Layer 2 of a small transformer language model trained on English Wikipedia (8 layers, counted from 0, width 64). Numbers have three digits each and are written without spaces.
A neuron's activation on a vector x is SiLU(gate . x) times (in . x), where the dot is the dot product.

Input weights of the MLP neurons that the questions are about. A number n stands for (n - 500) times 0.0012.
n7 gate: 416677475500688521655279505265362574480555437331421761273500436677782592473544475536515300455599459695717679430391728362374735679205759226376087812541404561454436222739718291500458580663581833
n13 gate: 488432426531658324604320463438343601315676531314442369555689472512660288479589585623329407416637662327555651566479730641311500756446076378453453595484476435397292603603488342563405631563674496
n45 gate: 464327432584519485575685701658338719323721416391226691247259577584425336317513430689491433713455360425618420491405788586449518439669276660259308300645782584434233604550616573473381861455444381
n54 gate: 604590589577564316521543677315461458434435510608576440618444432467770710516461692507537334515289320205443514429440632436635417391510738714759682317618401648594464481659471522547553592475445482
n62 gate: 420325424181608509417698736567332473409569751351549500466371525739406450366333674390702471392369483667555338663469457294642512435765394401530514504622634339367285791679483419640722243462674500
n80 gate: 652485514590582606528799466780729284652392383333350320606573345493719465326538555345361469464394613345454639493526533500550582561524468636457531567635630598600644559422475657394671440553460681
n83 gate: 419504309545562538577675562393653458554510548507593516529292392467481538315648567415503551423138410428582458644493376555580538360519747556687312412460550544480578466474366645461328546304534411
n88 gate: 350525271572406586545439537443477645401531477566230685354553573650526485340720770644460618539281449568419511655637670485382657640285399557531274423559567389258527412457725306323686599569365632
n91 gate: 506458444549591566584350363603368557364449371435685526432471465585394309384491591435328442539668633513515465445364476571551575613665589475595705512412590527457465389485258503601543584651427657
n116 gate: 407500534436551172557483824449558530422682658503379439352439459578226439519405400482522626468576355659662619461293627596549423592311430607479594486496444550377259486514610417624278451579425500
n132 gate: 456373392464517448528516410466432608318734354549209286335556516239672694588341479664689671773331558385593623591335570725348692512733410440468548609488578696432524420516595467346275535714367382
n134 gate: 536429471656342512653536473416893551426485507595531404301539293485532496698707466534436393511489463639460383609595307590433433365748602601788571431586411635485464545496481398638271710377522577
n135 gate: 486628653633545592437304557394447546504398503302720563792198468412514524527433423649489602613607562312557574614526603382551174469563518439428271740511467515384489422370441367539436497321415629
n172 gate: 504470492439367508753551401674543723351599813299350550277488645669477320230546565451390546552747701384261558537570303680512435732523299504374445641556304536381426467445408484484488556704464488
n195 gate: 417346420525511452443503572481450438521505571538460552601540573681427456445570329329641488601570477589452339659513484339518466539621393578576585379417634518569482534406606515530556490618375548
n204 gate: 355449682408346527609458662613377583408426700096518333402647513614392300477580346358447736605266425697440341432383452721648235390755487486397593782632552311679649634642491530504500399598394698
n207 gate: 469581455516721514512424393607426634550515461445413495495471473507560440569584560549509491461630519448397553551431450505493481590477566486518449496528567496551411542502543465424515524475466433
n210 gate: 462421540353670503449460540458570472498598507474665530453484547382448640690556437534498560575498505420495498398520500521536596617422514523609441620524351519397495377512387422587574558693524559
n214 gate: 744489762466516280548174815293549647395356719475448308422514612264410476436447248765388534790549470269754481684351525515710187420567663448697564569540405601536344326372530303657052662236550495
n218 gate: 546545467529474518512218583241529125521492423508813276371418446440673472464504612708556229666575615815658602508391590376343456707423416354667265421461458264548417413450346177492583555608539613
n232 gate: 594406445739597592546453488523575288551494497469600590503465464452546638388505543266500374562434323393356429456494474456455511381644531550531569525451472348628459529483346503667658405575623425
n265 gate: 545384422539545295500464567407639657466549547506465473515378436456344408530503356639229503528521631497621536454436344506509444439684472613427394436294302606729515395472650390476442615457315439
n270 gate: 101688591606208310569215620386323471107643695049288309204553640506830579305404372601371633693522705547495601520449605543291385815231163310256371754606412550302365523478544516689375577673589554
n284 gate: 230613607422540422384403321408579567379511412619511551576374368489665544674500579558547555489656347424677626624551568337426618503391385278434428597536617468739680206748514507441482556608547402
n286 gate: 368613406401510544460582297620516558393653488620333543616441428578589355565267734516526658510437309455484590692427519462503601545617465550696531453565429584655566543475471544431739623412643567
n287 gate: 313513654555441547566512685470325821610322881380534516607665612475326293378531475625426587553528541680440570552307353631390488740391572611572405436500073405500417654613435380524462606464438676
n303 gate: 520786769454679500477531678695809626472341607208467588664423504266466504753283456545467771500527339354496454493430601414688409590634623404366555547577412375410383701441327409449537496320536551
n341 gate: 473359584468366394512572424430485655596573547539372438626512452624404494553414367622516438608467719797452491475626448476500658592353512243503445587457451754472413519470404445521459503259519573
n367 gate: 650229554581632643462513456416672431579513519307585331503431407425358406381544622407500576487490710363379566491574379675634599570619523708542431385467503434537516540555444542449806694545474551
n369 gate: 572612638475353431563454478530403558534338500516604462456427611629507525475634481629412622542500474483595593399360503377469602473435749278505458441495461572505556328422445575474503468562603453
n372 gate: 622550336572463375481457549589351506492401553514353492248540484428547654450455427562455548669462478476448489495491425492553603531468505468530444331332450480534497707240341541448560423590391473
n7 in: 529722466562226526371742577572539380420698215559459820340270325415075309378591329378611490530690615580354519431127505306480292332367500510612468480310555400449665673564330608632341902383605245
n13 in: 512643366329454631500354567823429491683528508320546391658633329227446481561359390442343574699345520687298695336700602631443573728566508555313586452680468582504532413344516812746550410560492464
n45 in: 653838616372586404306361552352661563717399618455457690698217405384426337559567022509584433726792421851712500432382338316606430474284604409676461599375335477453361425459449359432410333450444613
n54 in: 415534544463500242503384533328375598577389460371483592528509553474527371442509371631663475539368697479763361524342709641686421524340298567705544626494526426444450474424471525588513539509413453
n62 in: 361400395286500631684544385421510617503562490497243296459450449420596500437527532518585564458463434425609440490779598317799490526507476522558234367581330458461486343421469469346281396561735445
n80 in: 646465555446556638626363528466488657587461489473581575392592482392506494753468482549716639509468482355605273417389635567380398489494532469479424620548545648381599515648548586679642367564427512
n83 in: 577361637641486702506398507449503524667390562587473644510380545408658578678560404393434203431529388560529601596352628506647593304525526391423559500444546490554481724481411371442325628391305510
n88 in: 332402320470436426454590509500431606262653412435546635234483689642454513434640864460455542306324571538405289634550575689487759455635465422448435487580465500090599703344805483539563381362171760
n91 in: 500464552652476500606414503620508509460587424520629533472489450628519400439516574445322314642602546488445560438360361500497430556638631402595690517283551586520530523419233441453430476553400651
n116 in: 612444458315500376518603503490473533450596607678406554296572518503450607620461560310642494366628387547674611431385709433512462579515509360613441323475730522439373452684647482476487431613393509
n132 in: 248221715454485631472557542531590508297599222402366585435614525478619542689415507489455482552287355476601780303390622514588595445574405385562555543556559403655550440613630409395496342659262482
n134 in: 438268566557578459599566688545631400361398489277496683395462341663372515725244504722794546365465584594500344453598635500349545656610617537726635457644409452313500285473763652613623518717560520
n135 in: 441611640574416388555275400514431412554440542318629545565197421372627455486432503603425387460415517421346545568569705592664350654452705542394557582324520338414372493530409579313500603507402619
n172 in: 411606544476604509380532663483224417321343599578440520601368488325232699504348525559918504625553400487370424515346675524566650589393443331639544537412737580491516645832734623614718434329638619
n195 in: 478505644493373399576324545571602444480497468563548471632566483431544502361537323399303466485453462525505490594620467639513435524468560559585597528349485467617338615369439427585487363520567485
n204 in: 609496336357560468298634567651646605427595336764643449608400459743482438582315659477547378465358608475384614694567481567688387496537534532590858350674351717535519390542508594631496571342705643
n207 in: 503535438504648463528483401550438635484515484474432478509503520516563521571579574533503499464568444478439485510433405453512499576515492484532479533547502423548453559531525466380586490485464483
n210 in: 387510429325549495530442458566555562341651498554510552417452523302397629586564404621526603581535521508491550463532548500552568549471500451658490588445379536427475432533364390549534564567443584
n214 in: 654409504361460433712280298196683639209673496613544300463639571346379390432582367496366373662529436207362537547684453429436391480508403611592342588526423766853562539630500231333294488375530395
n218 in: 446425532542542388504817531588442675697595408409481656532543536214447588413639321455575414670446448345558440395360096597515626472578511593358626696452507597322435655391426485598591521312638442
n232 in: 479665634542607361531452573564431432612505484351461492450393275451567578549338571439547429503418459401595482495539291450468358383456495610556523457481505557539608522618301374561419550367401481
n265 in: 397409503812500524645320429476391462573471393487832462542490513540422484377564374607477392503391593252564582660497411404342491605462364524468423678407556616460494591253437558458361506552357516
n270 in: 985353176912489548618245606542515715469495500424660780670535635392155642966554355531516599582405356517555461264495438705423607553240540644450761540546234298500445264399706419364479476495629561
n284 in: 664526510674293310667384547406585467539670250369435493391487456616324457395611465646543480497507514504503641381400532405469397441570545675531400469584497405393558350355724617764558266309458490
n286 in: 289391494457472538319544512497354614614542560376612523570578424533588601506404552402524656416409482516476428580444500556410725612681396312689513497467521327666397331577590479432565480400612494
n287 in: 773454385470394768553630740492512628709520511554406474419576658544578621407428393360272492405404591432454417290544599404461552272255566463446283635524524603266465536465626399681237361392699717
n303 in: 447430255500556647591762483363302304243504567573504655286627577783520559712480600470517528434451504500286516565547554690483555593417288582565425447596661592635690707806658402573564481658133386
n341 in: 436466559460514607270395391405395519429531570482374470459513333566410318497340561605438533487575558548531624708454487474403402374515482585666363477479458524497428417497577461485470595588497479
n367 in: 554464479613641380447452353433587360606466506214584539421467334282371456404596481617403479565512618314518634489490509500574562349482576616494332546456605316665503582561444488476790486536587491
n369 in: 396639561525420446458405659459412476488530493466577509480471571512429547505464378740630639635525432535632504410311458484361540435542500434475505434488528484531516414548451523473517357498453473
n372 in: 615510531347590590427416526510447574484541339403483512313399444481558439657485545552338374663556362672422635688628375612583637407295459357560405415423503516562597539226494664397454494487471664

Each question shows a token from some text and the vector x that enters the MLP there. A number n stands for (n - 500) times 0.011.

"isa": 573475585383435603429376470565511558518465618659417370480768496558423399569577419539472471460641469494257391375411207696536429492495626266639483599473483447443527356610542388257639381532634544
Which neuron lights up most? n287

")": 455594640483289488380555219400579477457297367583489520518409760424515331620433512419495459426511514465619501444513364490561486525641426328619347453524543555397309517425519617547560416736539630
The three highest activations, in order: n232, n13, n214

"ate": 733498318586426564583383349532351567615563413621296566539415504475446581675450460361550374587504561560474532595622451475485574629490569340538322411417560248462464309578504539520658651637423333
The two highest activations, in order: n7, n372

" both": 581592457447487367655556291396465455543390503572485572546257629500545540731585457411519447392444604552492584512477349420531401533590452333704400377212478693334408518594491359614559441586497514
Which neuron lights up most? n210

" and": 456531405572585382464547406481581475527396611552350583534427430536376378787464302637521527586373520473594550380589393467521618408666449403610385419464607638388547391581557418528410479585306367
Which neuron fires most, and how strongly? n132, at about 4.4

" 20": 395654327456538613570537419508321480623368484545542529617511529561270678558340466600555480550347643367577496431494213520526453524555419486650402504292445312360455453458460333514461619570512496
Which neuron lights up most? n218

"ting": 511667285511402477644357489571402544575358597576442624641162518405448566668349434437379439497485550388475614527386362524509388512570427345533447526210512483492399548583572397609420392561415442
The two highest activations, in order: n135, n265

"KO": 445561433431311678326641300380533496525405456637418359559452578376482540548453790365522341602565501370331292437541354668493398537578450499646432574348489491482466393471616556517421479423488520
Which neuron lights up most? n286

"er": 556528393498663536565609457496461525636359356554429611576326623452465505739482439387430246344461539481420393396416335420578555401548450241425478461455433470341461678586571670494546536639550437
Which neuron fires most, and how strongly? n207, at about 0.58

" Os": 329496265386513413295566331481488488596468495551444466608748466513439595557646276550569469393597525277290377351504287600496513343541512650422504574280552559514579300648422553409564462495490514
Which neuron fires most, and how strongly? n367, at about 0.63

"t": 625489519495576525640250275508450389595389308652327734582384598385484639690474572457537419323460570468421411330504512508625590360458515315432458483460510510365582462560592586465530659641536442
Which neuron fires most, and how strongly? n7, at about 1.7

",": 464543367367442396472469332380561453559440476648397577421709693514366401790461486528490414591358595369322604369551435381500582452448518517520436458308573609374512374493461388518527555657374434
The two highest activations, in order: n210, n132

"ings": 667595436630465429512497516417294594542476461388287603616370545498483532606496211406515476410441575463463503386556533485556429600539423373443388468397465264470357389743568454644641540613336549
The two highest activations, in order: n270, n45

" Won": 499535548293671481550641299511389658722378401529397598560701300604474582586518425446692484585485549315362582388444341536607389397565378421429514342279506465477527558451581566360462401521503553
Which neuron lights up most? n207

" 7": 598731377390427563543608376514425601611388361527645436402465612545489628539466556526538443373430578334508537357548329494480318378546402442618254439293511548481440519580511355436405382467568616
Which neuron lights up most? n13

".": 457621652397236571427490305477626534674453514632515464611434505555408411647489516312473409524324546386561530333369385484423498477503360484590382650495567774325415632567560577470574498644519451
Which neuron lights up most? n80

"pro": 540443695518511568252471464433457552511504362556320500762691327629398475359463580426481479376542381405387540450608225591540454620367489344560454472479475501308507202557425409482441564525454527
Which neuron fires most, and how strongly? n341, at about 2.9

"ha": 559527487434478416368252193548538408546522348697353629470900647502532434393427440687510522395590539460496381427421422494470535503514438445697469472494456373610592340559581566446716533585582510
Which neuron lights up most? n286

"tt": 461582480357516566374430439486456485596423428788527526435486537424522529445525511478516602388399483518264356463387341717533588266585517388540614599614368491465561310663557558229569410632524659
Which neuron lights up most? n204

" 30": 455682486374436590614602245559387571644457298506561520526568575548418696592410521583580450529362612396548481304482290497626373367528366498659377594324543589437323477503548440389497381488476607
Which neuron lights up most? n132

"put": 633409634561420519368503605439335565682412444562438486396613458437563610504510504356336446475433427459246478548452340626620532411481594214530472373370505515417442321681547260316449492617614592
Which neuron lights up most? n287

"ya": 534459553329326586373413370537590534556568492747476501486573677452461601761503535558442438450589407452340467545324389551561356612480481336641539653545550437564482361635741553477534306432514535
Which neuron lights up most? n286

"w": 527513588291644544428334503577392476600328487790378468389582554456455454486603655521499608436503445408210521556470279654623385330462505327523545452487329296550614481633521503302570528535556594
Which neuron lights up most? n204

" |": 610690566512411495481537270505622531528398365509369599503646515623494399840396364533558591439454478351459555469478443472406524572543431632523376415474474465234452469418496462402541481540413520
Which neuron lights up most? n303

" How": 396457332416450332306589217447535615462456509544280441418648354501555580637501658547574525412525473446504623586500380411582533298552486321570461337441443346647466570695543620425678346559417505
Which neuron lights up most? n286

" He": 442506462412534485408469543389505390439250526698348558717589424510479299588606259418607425396389601384450547502611447478622393401601413350656459493240517501522590570466506559559409567432444647
Which neuron lights up most? n195

"ai": 619530453421577610460522478525527534636447486608459403592483673543463589617510533412577572396546450610043445415409451653620526451589571391579520684378473555496612288624732551353362349539536439
Which neuron lights up most? n204

" giving": 564633496473382415644540471457433553613232582550491529560476349513369342659483413302367406368557584458354692561556394696607377456651458473517482360427488641528402469477400388443507464525379501
Which neuron lights up most? n91

"So": 487476622494296410325378347370523427519362478619396481602721546625370437573497363484661285437478489466557518530554506700431476483547513459535394437166554522463507474702399485606467509388555582
The three highest activations, in order: n341, n214, n195

" 28": 456653393360514609576603322628421623688431345530528503534602570589380729616454436582610515501395615412485508305483345470524392387524386538666349523402577536398367433440555422359407326577483596
The three highest activations, in order: n132, n210, n207

"ut": 714519768471525458371437635401429543540349344410506627381397443482426374618515480599445409287513526502438450429494413641471393559457513167511452506562489472580506209410680592670652422625531565
Which neuron fires most, and how strongly? n284, at about 2.3

"car": 610618501689519592294580670546431578591456491595455726542182616610515548536473409331458431420454613470465512364335315494657576461475469436441459411364665457411598257508549650630522405572429528
The two highest activations, in order: n83, n214

" inn": 379629415374503532488587149415522560655590425379415553660546535585431569456330568547427472299517583402682371355377340536594570527486505599600511289380511534495453348323456752599479480522483664
Which neuron fires most, and how strongly? n286, at about 2.1

"ds": 725541267513554511446639468545363589510475479557422575662353609418458594731368307410552478356405561545354492582366588474684573413531510384467497591298414306494460437620454580536470418666357495
Which neuron lights up most? n303

"–": 487658408498331558263566227487601575562492431439630504593346476558380502529521608524381454514441566316571341231497203582515369570459452463586451583427646665419503629566520548443503456651452551
Which neuron lights up most? n91

"je": 530446534520414403355588592536581506532421265735216707558655538447534660625490580472512391372510580442595344420511379368413588543515392291580389453461684267478534521571443590452523454544488446
Which neuron lights up most? n13

" Bi": 471447502458328451234519410473590440587323507751430412720575462496487605474387220346529362464518464458598495332539404592470444333533399691471590495208559473363547440513548525439459442465436600
Which neuron fires most, and how strongly? n195, at about 2.7

" Ok": 404526370543251500287449448427541514637453452607446537473583474428539785603538281542624420485468484491337286376447227600598534538500467668567524482131451516473506390360585556376461427516458555
The three highest activations, in order: n195, n372, n265

" MD": 351511398581407588462713442539431548545396439684430458495569406503420555626456498383549519673462530377396421338526355562522434341577308423578500378118391563397457276453452660378520467531614581
The three highest activations, in order: n286, n372, n135

"ivo": 560613443489489472382852431518473523632523473536653530601555585507388595543444389466481422614490560499356384443371278697452409680405392472541450666469617379557439161518551700630595504559386509
The two highest activations, in order: n172, n62